Layer 6 of a small transformer language model trained on English Wikipedia (9 layers, counted from 0, width 96).
A neuron's activation on a vector x is GELU(weights . x), where the dot is the dot product.

Input weights of the MLP neurons that the questions are about. A number n stands for n times 0.011.
n16: -10 2 -26 -44 -24 -57 -22 -91 6 1 13 -7 33 -7 -3 -9 -3 11 -10 -23 27 21 6 66 22 2 -23 26 -15 -11 3 6 -6 3 64 16 15 -76 52 -4 21 45 16 -22 -11 -8 24 -8 -12 -16 -8 14 5 2 -14 15 -39 -17 14 24 16 24 -2 -10 3 19 -32 -31 5 34 45 43 4 -26 6 3 17 51 2 -11 -25 -34 -30 20 -7 21 18 26 -39 -20 13 51 -1 14 -15 2
n19: 27 -38 34 22 -15 -4 29 -14 -39 10 -33 15 -10 -14 -36 13 -7 -16 39 -54 17 -10 -10 7 -22 17 -38 4 -21 6 -16 33 22 -11 30 -26 19 16 16 8 -23 -60 -6 -8 14 7 -5 -16 23 39 6 47 32 -29 -26 -39 -13 -10 1 -19 -4 31 -2 -4 20 -28 2 -33 -27 -5 -13 18 37 -3 -25 21 -12 5 5 46 -34 22 2 7 26 -28 27 -27 -36 -15 33 4 4 23 19 31
n32: 49 -18 -9 26 -50 -10 1 -22 17 43 -33 38 -19 7 1 19 -39 -23 -4 27 21 -30 -17 -20 19 34 6 -15 31 1 31 2 6 20 -17 -5 -23 21 30 -16 20 -43 -8 -5 41 -19 47 5 -4 27 -9 -2 52 -19 24 -30 -56 -18 -7 -31 19 -41 17 -7 19 -2 4 -10 -24 9 -4 -50 -10 -5 24 32 -31 21 29 38 55 -31 7 8 39 -31 11 1 -32 21 43 11 33 -33 18 -20
n40: 46 -10 -14 -6 15 28 -14 23 4 29 -6 22 -6 22 -23 -7 40 8 -3 11 -49 0 17 24 -3 -53 -20 -18 -6 -22 25 32 -1 6 20 14 -16 34 -4 -15 4 -36 12 -3 -2 -33 6 56 -22 25 -12 -28 -10 -4 -22 -8 4 20 -22 -49 -15 -63 26 -23 0 16 15 18 14 36 44 2 -16 8 25 62 1 10 32 17 5 -2 15 -20 -55 3 -12 -38 4 53 -45 12 -23 -13 -15 8
n60: -2 -52 26 35 -1 32 32 48 -6 -5 14 -24 -5 -13 -7 33 28 33 43 44 11 -36 -7 22 -15 4 18 5 67 -2 -39 21 3 51 -17 -7 11 27 8 -33 -8 16 -17 -3 6 12 5 56 -24 0 -36 23 6 13 23 -3 -14 12 4 41 56 11 2 -3 -20 -9 26 26 14 -6 23 6 -8 4 8 -19 -4 26 19 30 23 -38 25 12 28 29 -10 31 -30 19 51 8 75 7 -21 -9
n69: 31 -1 -8 3 25 20 12 -57 -9 18 -30 0 14 19 14 47 44 -8 -2 6 6 9 1 -11 -5 40 -10 34 -31 9 3 16 5 37 -25 -3 -42 -42 13 18 -11 32 15 -7 -59 -2 -1 21 -1 22 -28 8 9 6 -7 6 1 3 12 14 19 -10 10 -14 16 21 -3 61 -23 43 4 54 -12 -20 -13 -20 2 -23 -10 41 -22 10 -32 3 -21 45 11 13 0 -6 -37 -11 16 3 -3 43
n120: 14 -64 -24 19 12 4 -6 -7 -23 -8 -32 -3 7 -17 -13 -12 -55 14 28 -3 -3 14 2 0 -11 26 -30 -2 7 4 -23 38 44 -5 9 -7 -34 -8 -17 15 13 -23 38 -7 -38 27 -65 12 -8 31 22 38 40 27 -9 36 -11 22 -36 -9 -12 18 -10 -8 -10 2 -13 27 -14 -20 -27 19 25 18 -22 3 -6 -6 -14 -70 -15 17 45 13 54 -8 12 6 -29 27 4 12 31 -41 3 34
n128: -12 -19 13 -17 1 -4 29 35 3 -5 -5 58 -1 -9 30 14 1 -3 69 -24 48 6 21 42 -5 -4 0 20 1 7 -6 42 11 -28 -3 -46 4 54 -21 6 -1 -8 -28 15 -12 -34 -9 25 7 -23 21 22 16 8 1 2 -11 20 -19 33 -10 -12 -33 37 86 -7 -6 -8 -8 -33 23 23 -19 29 34 -20 -27 -40 -4 5 7 -32 -25 16 8 -30 13 2 15 8 -17 -4 50 7 -13 -22
n144: 18 -38 -19 -14 -23 29 18 10 -10 5 9 -3 -13 15 63 24 22 34 34 19 -6 -30 -11 18 -84 9 39 -11 -19 -32 21 -45 35 -20 -8 20 -56 2 15 -8 25 3 20 -19 -19 24 -52 59 -9 -14 27 30 -19 -38 15 -31 19 29 2 -14 -10 -12 -8 10 8 -22 -43 20 -6 -21 29 6 20 -15 -1 -11 -4 -11 21 -17 15 -19 13 34 -5 22 29 -9 -43 2 51 10 15 1 -5 -7
n162: -8 -15 -17 17 -5 -45 11 -7 -11 29 -22 4 4 21 -13 -14 48 10 -13 -35 18 20 20 17 -11 -18 -29 13 -8 3 -3 16 28 15 -20 -21 -27 -19 13 -3 -26 -40 -4 -30 -31 -1 -36 -15 2 51 -10 5 -4 -10 34 -11 5 21 -3 -18 12 15 -6 7 79 -10 -8 -4 -17 24 -23 9 26 -9 -1 9 -3 -34 -2 4 -40 -30 -11 16 16 3 -9 1 -35 -24 -18 -7 -7 -8 30 12
n184: 50 -76 -71 -37 4 -5 -24 -61 -16 -37 1 34 15 2 -9 17 11 19 -3 15 19 -9 -52 -20 -33 13 -4 -12 4 20 17 -23 -1 49 13 72 7 20 22 -36 29 -8 8 -29 0 38 35 -23 -5 -45 -10 19 -28 3 -6 34 10 -3 -29 34 -22 10 -18 7 6 32 -17 -20 -35 4 16 -7 46 -6 24 39 12 15 19 36 -28 -34 5 -35 10 2 31 16 -17 -16 -9 -6 36 33 27 20
n203: -28 36 -17 -21 -2 -35 51 -29 9 -57 5 37 26 25 -15 22 -23 0 -25 -38 6 5 -17 44 71 5 -31 -1 9 -33 50 -12 10 10 -10 -24 49 3 1 -37 40 -19 41 -40 -5 14 19 -5 29 -40 1 -23 14 -10 -8 -13 29 -25 16 10 2 2 -32 42 22 -28 -19 -36 -17 -10 2 -18 26 -25 22 -29 -46 8 -26 4 21 14 27 19 -17 -5 -5 -6 4 4 12 6 7 53 -7 24
n204: -4 6 -83 -45 11 -22 -1 -11 -32 31 48 30 -20 22 45 -12 -23 17 -11 -3 -59 16 -24 -13 -5 16 -9 -20 33 -3 -22 -6 -13 22 19 -3 -1 -14 27 -17 -14 22 -9 -23 9 1 48 10 4 13 23 -7 17 -5 -22 -20 11 27 61 -29 -45 -24 -2 -14 4 -15 0 38 -4 -5 40 25 -27 12 -17 -17 -64 -46 -1 -67 21 -40 5 5 -9 14 19 28 -26 -31 -9 31 25 5 -20 3
n213: -61 31 -14 -15 25 20 1 7 -6 -1 21 22 8 29 15 -6 32 14 7 -31 5 -35 49 -7 -10 -19 2 51 -41 -37 6 -2 -18 15 43 -37 2 -13 32 -6 12 -14 50 -65 46 -6 -31 2 22 4 1 40 -58 -9 -23 -53 -9 -12 15 20 33 -8 -37 -25 -17 2 8 6 11 3 -1 10 6 -31 -43 -65 -6 -27 2 -38 -19 6 14 -4 35 25 1 -37 -13 -16 -28 36 -16 -30 -8 -9
n216: 19 5 18 -31 60 -44 6 3 -39 -7 20 5 4 -24 -4 24 18 57 4 7 20 4 26 9 -32 -30 10 28 -20 27 4 49 -5 -12 19 -6 -39 -1 4 -14 -6 14 30 39 -1 -11 57 3 15 12 -42 1 -75 39 -5 23 21 -2 -78 7 -1 -3 -10 -17 -1 6 15 8 -14 8 29 5 -7 29 32 -1 -30 -8 23 2 9 5 -7 20 7 5 -14 -11 12 -7 43 3 25 -17 -9 33
n217: 0 4 13 -6 -3 -39 -10 4 35 22 -12 5 4 -9 -10 19 10 -29 -33 -4 -4 61 -2 2 -19 -19 -10 -30 48 0 39 2 0 -8 15 17 62 -19 9 21 -12 15 2 1 -21 13 3 -5 -17 -46 1 62 17 7 45 -17 6 7 -37 -25 28 2 -23 8 -4 -14 1 -43 -6 19 -8 -33 8 10 -6 22 -16 -4 19 -54 -56 -4 61 -31 42 9 -37 20 -5 -24 -1 15 4 53 26 39
n226: -10 32 -12 -40 31 27 -28 -15 -28 -41 -31 -32 17 20 54 9 -21 10 -7 13 30 -11 5 -9 12 44 18 31 -16 21 -6 25 17 22 58 -35 -1 7 8 29 -4 10 0 -41 14 -31 7 -17 13 -35 -28 15 -24 9 -1 -36 -3 -46 1 -10 -10 -19 -27 -12 4 9 -22 -30 32 12 32 -7 3 8 -50 10 -48 3 20 8 -30 -24 6 -5 -7 6 15 -44 -1 1 -5 -16 25 26 14 -28
n227: 1 11 -2 -33 -2 25 27 16 14 24 65 -4 31 6 8 5 24 -18 38 -48 -7 11 -19 19 30 -37 -43 44 87 -36 -36 1 32 11 2 6 16 -3 -2 -28 -13 -28 -5 -35 -13 33 -42 -12 25 -18 8 -19 8 21 18 -12 -36 30 -33 33 9 12 -25 -37 47 -11 15 4 16 -33 2 -33 29 27 -7 8 2 -39 -37 -21 -4 44 13 17 38 0 -10 -5 5 -2 -15 -26 -31 4 13 -5
n241: 16 26 -56 -18 -10 11 5 -41 5 56 -3 -5 20 4 -18 12 7 -23 -17 -6 -24 4 -4 5 -25 -5 -5 -9 -13 13 46 30 17 -62 -7 -5 -6 16 -19 -16 -35 -25 26 46 9 33 -1 -69 10 31 -34 9 45 -3 -64 1 -7 27 15 2 -3 -21 24 -7 -14 -9 26 -4 20 36 -2 -23 -5 41 0 42 -22 7 -8 -36 44 21 65 -13 0 -5 29 2 -28 -41 3 16 -21 -52 -10 11
n248: -19 -57 -7 -19 -33 2 26 36 61 -5 -12 3 11 34 8 30 -39 -16 -12 23 11 53 -17 7 4 26 5 -76 -32 -8 14 22 -24 23 2 22 39 -15 8 -1 33 19 39 37 33 -28 1 -29 1 -57 -15 -11 22 0 -14 -14 -7 32 -63 -2 15 -5 22 -3 -2 6 23 12 -3 21 2 35 5 -25 5 -8 -15 16 10 -29 -7 -17 -29 18 -30 42 45 1 -1 8 -39 -25 -9 -42 -5 -10
n258: -2 19 -29 -51 -7 59 38 -18 27 -40 14 -1 26 19 -23 -19 -7 55 17 1 -13 -9 -18 -29 -13 -32 49 28 29 48 50 -17 15 -8 5 4 3 65 -10 14 -23 -41 -2 -20 39 3 -6 -17 44 -11 -3 18 7 -35 25 40 6 11 26 -32 -38 -14 9 16 -9 -14 -8 -31 -38 -16 -63 2 15 28 -20 38 -36 -33 -21 -34 -30 -2 8 -5 35 14 -17 -18 33 7 17 -9 7 -48 2 23
n260: 4 5 -56 -3 -42 40 17 38 -6 29 9 4 -23 39 -39 -17 8 27 4 -22 -30 15 -22 2 -18 -59 -13 -51 40 39 10 18 32 6 -20 3 -45 -24 9 10 -2 22 -14 -11 -50 -10 -15 39 -15 -24 -70 -19 -7 28 47 -35 11 12 20 18 22 -21 39 -30 -30 16 -35 64 1 5 19 -37 12 46 21 44 -4 13 -27 -28 2 12 -7 -27 11 24 37 -5 19 36 6 -23 6 -12 23 -15
n280: -4 35 20 -16 -40 34 8 -17 -14 -11 -29 25 -12 -9 -26 28 52 2 -39 0 -24 -73 -19 -36 32 8 -1 32 10 -17 -28 -9 17 -5 25 -9 2 -16 11 36 4 65 -7 -37 49 -55 14 -3 -5 43 2 42 21 -26 4 12 -4 17 24 18 -24 -21 -13 10 33 -30 -13 -20 5 -3 4 12 7 -22 16 -23 -20 -19 -12 0 3 -7 7 17 -1 -6 37 -21 -28 -18 48 -11 -6 23 5 16
n281: -62 28 -3 27 5 9 -8 -10 18 8 17 -9 46 -20 -24 19 25 14 25 32 10 7 1 -2 13 1 25 -4 -8 6 -1 -24 -22 -13 -16 20 -44 14 -40 -45 1 55 30 37 -27 -25 -13 6 8 22 3 -5 -11 1 -19 -29 -25 -9 23 -13 -8 11 -13 -38 44 -11 9 31 16 12 6 -21 8 0 -3 40 -28 -19 -4 1 36 -24 25 -28 -19 47 18 -21 -22 -3 -8 -18 -4 2 -5 6
n310: 5 -43 -11 -7 21 7 -20 -20 -5 25 22 -32 1 22 -11 -16 29 -5 -11 -48 30 40 6 12 18 -29 -19 23 28 17 -17 26 31 -15 20 0 -8 -9 11 -4 -3 18 -21 -8 -51 12 -54 18 39 29 -18 35 3 0 44 -3 15 17 7 -5 24 12 18 7 36 6 -15 4 -22 -15 2 -32 38 26 11 -5 -17 17 3 -17 -26 -9 -34 22 23 11 -10 6 -4 -8 46 -15 -17 5 47 -27
n336: -14 -28 2 -49 -1 3 12 12 18 -5 23 -33 -20 -14 -74 30 20 -18 -16 -13 -17 11 21 -30 17 -46 6 14 -26 -23 -3 36 19 41 0 0 9 -21 -24 -23 23 -18 1 -16 -1 -51 23 1 -1 7 4 -4 8 8 -6 -26 -1 -44 14 7 15 -15 4 -28 8 13 -8 -26 -41 31 -26 16 7 25 -16 -33 -21 -17 3 -4 28 -19 14 -20 16 -41 -6 1 4 -25 -17 16 84 45 17 18
n346: -25 26 -3 -1 23 27 -25 -12 -17 11 -13 -32 7 -11 5 -12 -6 26 -6 -4 -8 -7 3 -2 16 -35 9 21 -25 48 1 -35 11 23 -31 -37 -17 14 -5 8 36 -12 38 17 -27 9 -7 -1 31 -8 -17 -6 -33 4 -6 -11 -35 16 11 -38 47 -10 7 3 -17 -17 27 -1 10 27 -27 -13 19 -27 -23 4 -15 9 2 11 -6 -36 25 17 32 16 13 -5 -19 41 12 0 23 30 14 -1
n355: -18 -1 -45 1 5 -16 49 -1 -6 6 9 20 15 -39 -4 -16 -12 -23 15 5 -53 9 -7 -11 8 31 -21 14 41 56 1 -30 -3 30 3 41 49 -36 -11 6 -18 -17 -13 -42 -17 43 -8 51 -1 -26 9 17 21 -15 16 -37 -25 38 -12 0 -14 -6 38 8 12 -57 -45 -37 -40 24 0 -31 -40 14 32 6 -7 -22 16 -10 7 -33 -60 18 -44 21 -22 2 -33 19 -13 40 10 -1 25 14
n359: -62 26 -23 -7 9 0 -4 -5 -8 20 -16 -10 10 8 11 2 13 20 -62 -5 -45 -19 2 -31 5 2 -28 15 -23 24 -40 -14 32 13 -23 43 20 25 3 38 7 -2 49 -26 14 2 22 15 -5 9 -27 -19 26 -15 -22 -23 3 5 29 -9 -6 27 -24 3 10 44 -12 -19 38 -3 -8 16 -33 46 20 -2 13 33 22 -33 -5 -40 24 -75 28 3 -20 23 -14 -52 -13 20 19 -29 -25 23
n362: 16 -13 -19 41 57 -28 -12 31 -3 33 18 -17 44 17 -8 -25 25 25 -37 -4 24 -28 28 9 -47 40 -32 3 -1 -13 28 7 -1 -14 18 26 -16 19 -11 -9 6 -26 -3 -62 12 9 -7 -23 30 -73 -18 12 14 32 23 -7 -23 -11 -13 -6 -15 7 34 -4 -1 -59 15 29 4 19 -33 4 10 3 8 9 -37 11 23 14 13 31 -17 -41 -28 11 -9 22 28 7 14 14 24 -15 27 10
n367: 2 31 -20 28 21 -35 65 28 4 14 25 28 32 23 -3 23 -7 41 4 21 -30 33 3 -25 39 15 -55 -40 -23 10 27 22 5 30 76 -17 -9 -2 50 -35 9 -10 -25 16 -33 41 -2 6 9 -3 -28 16 -15 40 -16 12 8 -24 -4 16 34 8 5 -17 -20 -30 5 30 -15 -2 19 -2 -8 18 39 26 -4 6 19 1 -20 12 18 31 -12 44 -13 -25 -40 15 -33 44 11 67 -23 38
n372: -38 -6 -38 -45 40 -9 -25 -33 -33 -7 -44 -14 -26 4 -35 -12 -26 -26 8 0 -26 9 -42 -23 -22 -6 -36 44 -21 -11 57 5 4 16 4 -34 6 12 -59 -45 7 62 -1 14 -7 -17 32 -2 4 -15 5 14 12 4 2 -16 17 -16 47 35 22 52 23 4 -1 -12 -24 17 -25 -33 7 -22 -2 25 -8 -12 -67 -17 -16 12 -10 43 23 -3 1 18 2 11 -23 -30 4 15 -11 21 56 -23

Each question shows a token from some text and the vector x that enters the MLP there. A number n stands for n times 0.06.

".": 7 -22 -11 14 -30 -8 -14 -27 2 -23 20 8 -1 -49 1 15 -52 0 -17 17 -25 5 -1 15 36 2 29 10 -35 -7 -18 6 6 -26 15 -15 24 -22 -18 2 -3 2 -19 9 16 23 -13 -7 -2 11 6 -21 -15 -51 -10 -23 17 -1 -25 -6 6 12 45 10 3 32 8 53 17 3 -15 -5 15 8 -10 0 20 -3 21 -5 22 -1 1 -9 -12 -12 -15 13 21 -6 -3 -5 -7 11 -17 -13
Which neuron lights up most? n248

" that": 7 -9 -2 -21 -34 1 -25 -22 -10 2 2 -4 -18 -17 0 -13 -31 8 -8 13 -40 15 9 16 18 4 -12 26 -37 -13 -18 25 9 -7 12 -9 36 -1 -5 -5 5 -9 -23 23 15 20 8 -3 -15 -8 6 -34 -4 -37 -32 -1 12 1 -29 -30 -8 8 1 16 -7 24 -9 58 13 -16 -20 2 -14 -8 -23 -20 23 -60 6 2 17 -10 14 -18 -10 2 -19 20 -2 5 20 2 -7 18 -18 15
The most active neuron and its activation: n204, at about 5

" |\n": 42 -31 -7 43 -18 -19 -4 -34 8 -27 22 35 -3 -60 4 -19 -23 -18 -34 28 -24 9 19 12 4 -8 44 -5 -33 -8 -17 14 -22 -7 6 1 32 5 -8 27 -8 32 -22 10 47 21 -10 0 3 7 13 -18 -11 -19 -7 6 -5 -6 1 28 3 3 35 21 -5 46 -17 33 3 12 -24 9 -15 -12 -25 24 5 -17 20 12 22 15 -1 -6 -12 -21 11 22 11 5 0 -10 -22 28 -9 -5
Which three neurons fire most, strongest first? n184, n248, n16

" (": -9 -6 2 35 -20 -15 -57 -10 -5 3 5 11 8 -44 -5 -12 -25 -8 1 17 -37 -19 7 -16 26 -10 49 13 -18 6 -3 -10 -14 23 24 -22 1 6 -2 16 26 -2 -4 11 19 21 -28 -4 -9 9 23 -22 -25 -29 -12 -4 21 -18 -18 24 0 -1 13 49 -4 21 8 48 -6 1 -37 8 3 4 -21 -3 36 -7 17 -5 31 9 3 -2 -8 -5 26 14 14 6 16 22 -43 42 -20 -19
Which neuron lights up most? n346

" the": 4 -16 10 -2 -24 -20 -6 -21 12 -8 3 13 14 -43 -9 6 -35 17 -4 32 -8 -15 20 16 24 13 5 31 -15 1 -27 -2 8 1 10 -27 14 2 -3 22 -5 -12 -43 6 4 13 -18 1 -6 24 -8 -15 -27 -34 7 -14 15 -20 -16 -12 -4 8 42 18 -2 32 2 63 -8 -7 -24 -7 -10 -15 -18 5 37 -36 9 1 27 4 4 0 -30 4 -11 12 6 -4 -1 -29 10 25 7 -6
Which neuron lights up most? n69

" late": 18 -1 28 8 -24 -30 30 -14 -19 -23 5 14 10 -61 1 -14 -10 4 -15 9 -2 10 10 14 33 -1 28 31 -4 -65 -32 -15 -12 6 17 -9 8 20 23 13 -4 14 -42 11 3 35 -6 -11 -15 9 16 -3 3 -26 0 -11 22 -24 -15 -15 -9 -7 19 27 -3 28 -19 36 3 7 -2 -24 19 -30 -18 8 59 -26 10 6 12 -5 -4 -27 -21 -9 -12 21 18 0 9 -33 -3 39 -15 -22
The two highest activations, in order: n280, n203

" †": -9 -23 -2 55 -18 -23 -36 -25 -3 -16 7 9 -9 -24 -10 10 -2 7 -15 -20 -1 -3 1 -10 17 -6 12 21 -27 18 0 15 4 -2 17 -18 8 9 3 18 14 -7 18 28 30 7 -19 19 -10 17 -8 -25 -47 -16 -6 -12 26 -11 -11 44 0 -8 10 42 -19 10 0 54 -6 13 -10 -15 -35 -6 -34 -8 13 -35 26 -20 10 19 4 5 30 -35 13 12 -1 25 -16 -30 1 24 -14 -10
Which neuron lights up most? n213

" dead": 3 1 5 22 -5 -24 -13 -19 12 -34 7 2 -30 -45 16 6 -13 -19 4 39 3 -7 -11 12 21 -7 -6 16 -31 -33 -17 12 -16 -6 -20 -36 20 8 -19 10 -12 -1 -26 -2 -11 8 -10 4 -11 14 23 -7 0 0 26 11 -6 -32 -16 -28 6 2 15 8 -7 4 -5 61 6 7 -30 -11 10 -5 -30 -5 33 -48 27 1 7 -16 -6 -5 -25 -28 -28 16 -2 1 5 -29 -18 19 -9 -9
The two highest activations, in order: n69, n162

" during": 18 9 6 6 -31 -14 7 7 -33 -12 13 11 4 -37 6 -5 -23 9 14 39 -4 9 4 33 24 1 0 29 -8 -19 -30 5 -7 -9 8 -27 21 5 16 32 4 5 -23 19 -3 13 -10 -7 -4 -3 -12 -19 -9 -19 -31 -13 46 -15 -16 4 17 -2 8 48 -6 41 -12 45 7 12 -34 -14 -9 2 -7 15 12 -51 10 1 34 24 10 -33 -42 7 -16 -3 27 -13 7 -7 16 30 -16 -14
Which neuron lights up most? n128

" her": 19 8 25 -36 -13 -26 -55 -22 4 -5 12 16 24 -36 12 -13 -30 -35 1 18 8 13 17 33 8 14 18 10 -20 -2 -21 9 1 -9 18 -14 0 0 -14 5 -21 -12 -32 22 7 36 1 -12 4 18 4 -11 6 -25 10 2 -8 -15 -7 -34 -16 10 -3 43 -10 11 -5 59 9 2 -10 0 18 -24 2 11 27 -48 17 -17 -27 3 3 -2 -11 -6 -6 27 5 4 -9 10 0 24 -26 10
The two highest activations, in order: n16, n120

" Paul": 4 -14 27 21 -23 -5 -4 -17 -11 -7 4 7 -14 -46 -9 12 -16 4 -4 11 -12 3 -8 9 16 -14 72 35 -11 -2 -14 -7 8 -26 19 -14 12 -22 -11 13 6 -10 0 1 -10 22 -16 -5 -27 7 -3 3 -17 -23 11 -13 12 -6 -20 -6 0 10 31 33 10 34 6 70 11 20 -6 -23 12 -9 2 -15 38 -29 14 -7 2 -22 -18 -8 2 -14 -15 4 3 -1 -3 -15 -16 10 -4 4
Which three neurons fire most, strongest first? n144, n69, n310

" been": 4 15 6 -4 -43 5 21 -27 -6 -31 1 11 -8 -48 12 10 -37 17 -7 -8 -9 -7 2 -12 26 -22 30 20 -15 20 -15 -4 -23 -28 30 -17 3 5 1 22 -22 -5 -25 11 -5 17 -10 4 9 -8 -3 -4 -18 -69 -12 -5 21 -15 5 -10 -4 8 -4 50 -5 19 8 50 -12 -4 -34 -9 21 5 -9 -4 25 -43 2 -2 5 40 0 -6 -8 5 -7 11 20 -4 -1 -13 -25 20 -8 0
Which neuron lights up most? n258

" ": 23 -22 3 56 18 -22 -50 -29 -4 -36 35 29 26 -11 8 0 -24 -29 7 13 -11 -11 27 21 33 -12 19 -19 -10 -1 -15 11 -7 -25 14 -19 27 -5 5 4 -2 -5 -13 -16 29 1 -11 2 2 -7 -30 -19 -6 -14 8 -5 11 -2 -20 17 2 -10 41 -5 -41 26 19 36 24 8 -14 -10 -17 -11 -2 -12 19 -46 11 6 11 31 23 -17 10 -10 -4 2 8 -25 -5 -29 -35 -13 -11 11
The most active neuron and its activation: n213, at about 2.3

" children": 15 0 10 9 -11 -28 -34 -26 -5 -26 16 6 6 -13 -14 13 -22 -16 6 37 4 12 8 -11 27 -1 6 24 -35 0 -28 2 -20 -22 -8 -29 4 13 11 8 -15 -11 -15 15 5 32 7 -4 -16 0 -14 -11 -10 -3 -14 -4 1 -9 -13 -18 3 1 10 35 -21 22 1 67 -1 -7 -13 7 35 3 -21 5 46 -32 25 3 -29 -8 -12 -5 -1 -13 -30 2 13 -13 8 -9 -18 15 -23 6
Which neuron lights up most? n69

" first": 10 25 8 24 -34 15 -10 -16 -12 -36 16 5 -15 -51 6 -2 -27 6 17 20 -28 3 10 -6 9 10 27 17 -26 -8 -20 -25 -6 -11 47 -13 16 14 -17 14 -10 24 -19 2 19 11 -28 3 -17 16 9 -19 4 -39 17 -10 9 -26 -13 -20 4 18 -1 14 -11 38 -20 52 -3 5 -21 -24 -8 0 -18 -21 16 -37 -3 -6 7 4 15 -11 -27 -9 22 0 1 -22 -6 -31 -24 11 -20 -13
Which three neurons fire most, strongest first? n280, n281, n226

" cover": 9 16 44 22 -7 -36 -15 -4 -11 -15 9 28 -11 -45 1 18 -8 -55 -8 22 -21 13 20 0 20 -24 22 -3 -27 -13 -2 0 -6 -20 16 -13 18 18 -30 10 -4 6 -18 2 -16 30 -10 -4 -13 -3 -3 -16 -22 -21 1 -18 8 -1 -23 -24 18 0 6 -19 -8 25 -19 48 15 39 -9 -29 19 10 -35 -4 45 -34 22 6 24 25 17 10 2 -12 -20 20 31 7 -10 0 -11 33 -7 -8
The most active neuron and its activation: n217, at about 4.1

" pay": 0 11 6 14 -6 -23 -23 -5 -1 -30 2 11 -8 -42 0 -19 -34 -6 1 53 4 4 8 4 24 -6 6 -3 -31 -7 -13 9 -14 -15 13 -20 3 6 -2 27 -5 -19 -50 1 -2 29 -13 1 -11 8 -7 -5 10 -39 -16 7 28 -33 -9 -13 23 7 16 14 1 15 -8 58 23 -10 3 -5 19 13 -13 -23 33 -22 20 -3 -2 59 -16 14 -9 -2 -18 21 21 5 11 -5 1 13 -10 9
The most active neuron and its activation: n367, at about 2.3

" woman": 33 3 15 -20 -29 -24 -21 -34 7 -25 14 25 10 -22 9 -12 -33 -19 -7 19 2 -1 -15 7 4 -22 21 20 -26 6 -7 -23 -14 -23 4 -15 21 17 -33 2 -22 -10 -5 8 19 23 -15 5 -15 -2 -7 4 -7 -14 -14 -5 -5 -20 -13 -32 -14 7 14 35 -18 18 -13 59 -7 0 -25 -3 38 -11 -21 -5 31 -49 17 -3 -31 -6 -10 -12 -6 -18 -12 20 -7 -19 -3 5 -13 23 -31 8
The most active neuron and its activation: n258, at about 3.2

"ama": 5 -8 18 35 -6 -18 -41 -10 -4 12 18 -1 -25 -27 12 -27 3 5 -26 -3 1 1 -7 12 24 -33 5 27 -10 23 -22 -6 3 -29 14 -21 6 1 8 -7 -20 -27 -6 8 -16 -14 -15 19 4 -8 -33 -27 -36 -21 -16 -5 13 -2 2 4 3 -29 16 43 -28 47 -6 47 -13 -4 -37 5 -27 -33 -23 7 32 -25 4 4 -16 -4 13 18 -11 -9 -17 15 -9 14 -15 -61 -28 2 -11 12
Which neuron lights up most? n346

"Donald": 27 7 45 38 -21 7 -24 -22 7 -25 14 12 -14 -53 8 -17 18 6 1 13 25 -9 -2 1 8 7 70 28 -31 6 -9 -19 11 -16 27 -3 -19 -12 -28 4 -15 -6 -7 1 -2 5 1 10 -1 -5 -8 1 -29 -30 -11 -21 23 -16 -17 33 0 -2 4 42 -17 27 -27 45 28 3 -7 -33 -6 3 2 1 43 -25 7 2 -11 -42 7 -4 -4 -2 -14 12 11 24 -10 -5 -26 20 -16 -2
Which neuron lights up most? n144

" six": 4 2 9 4 -9 -19 -7 -32 21 -14 23 27 -15 -23 12 2 -26 3 2 53 -3 7 2 -6 37 2 -5 7 -6 -15 -13 -12 -21 28 31 -27 16 19 -14 22 -9 -17 -42 12 26 37 -34 -22 -23 -1 11 -10 -6 -16 14 -4 5 -29 -14 -32 -9 -7 3 40 -30 20 -3 47 -6 7 -16 -10 -16 0 -21 9 42 -42 11 -6 -9 29 9 -19 -24 0 -16 -3 2 2 8 -2 -21 26 -16 9
Which neuron lights up most? n367

"R": 7 -36 15 57 -10 -27 -37 -14 -8 -5 10 15 -19 -46 -17 -8 -1 -17 -7 -1 5 15 13 6 11 23 13 22 -12 3 -22 -20 21 -29 36 -2 18 -7 -15 18 -25 10 -28 4 -1 23 -20 -5 -16 -17 4 -10 13 -8 -3 -23 3 -13 -19 -9 10 6 32 57 -2 23 -16 59 10 10 -20 -17 10 19 -4 -3 11 -16 11 1 31 -2 8 8 -12 -9 -3 9 2 -13 3 -41 -23 30 -4 6
Which three neurons fire most, strongest first? n310, n19, n120

" By": 12 5 25 2 -30 -10 5 -6 -49 -21 6 18 -7 -49 -7 0 -15 -17 1 8 -2 17 -3 21 20 23 11 37 -14 -8 -19 -3 6 16 -8 -12 18 -2 -4 2 -3 -10 -23 14 12 15 2 12 -1 -13 -2 -41 9 -28 -9 -8 22 4 -28 3 7 -5 21 40 16 15 -13 58 15 -11 -5 -4 12 9 -30 3 15 -66 -8 -12 16 18 5 -24 -43 -8 -19 6 7 -11 4 -1 -7 32 -5 -14
The two highest activations, in order: n128, n203

";\n\n": 19 -16 -31 28 -44 -3 -16 -31 -14 -18 23 29 7 -52 -7 14 -44 -3 -4 19 -10 -12 8 15 25 16 32 11 -46 6 -22 2 -2 -13 21 -7 19 -11 -13 10 8 20 -21 0 4 21 -26 7 11 10 5 -10 -35 -36 -9 -21 30 -13 -18 2 8 24 49 38 -15 31 6 36 28 3 -21 2 -3 8 -9 -2 24 -13 25 1 20 17 2 8 -33 -20 -3 4 15 14 -11 -22 -9 13 -16 -4
Which neuron lights up most? n248

" c": 19 -31 -9 11 8 -53 -49 -24 -8 -39 19 21 -4 -59 -15 3 -26 8 -23 3 11 -11 7 7 13 0 15 9 -30 -23 -15 -1 -11 -33 34 -15 17 3 9 5 -25 36 -15 -9 16 4 -38 15 12 16 -33 -8 3 -18 -3 -8 27 4 -16 -8 1 2 36 33 -18 3 9 44 7 -5 -30 -12 4 1 -23 -22 13 -28 7 -2 -8 40 -4 1 2 0 8 -3 8 2 7 11 -34 17 -27 -3
Which neuron lights up most? n120

"Inter": 10 -21 8 42 -36 -7 -14 -11 3 12 6 6 -2 -50 -16 9 -8 0 -17 0 4 11 11 4 14 4 1 10 -10 -16 -6 -3 -26 -19 1 -13 19 -8 -19 19 -33 1 -60 -1 3 -1 -36 2 -14 18 -16 2 -5 -21 -11 -3 35 -34 -17 -16 11 -8 31 18 12 17 -23 55 10 1 -7 -15 28 -2 -29 -2 60 -26 21 -8 2 -3 0 -22 -31 -4 0 16 -3 6 24 -17 -12 33 -15 -29
Which neuron lights up most? n310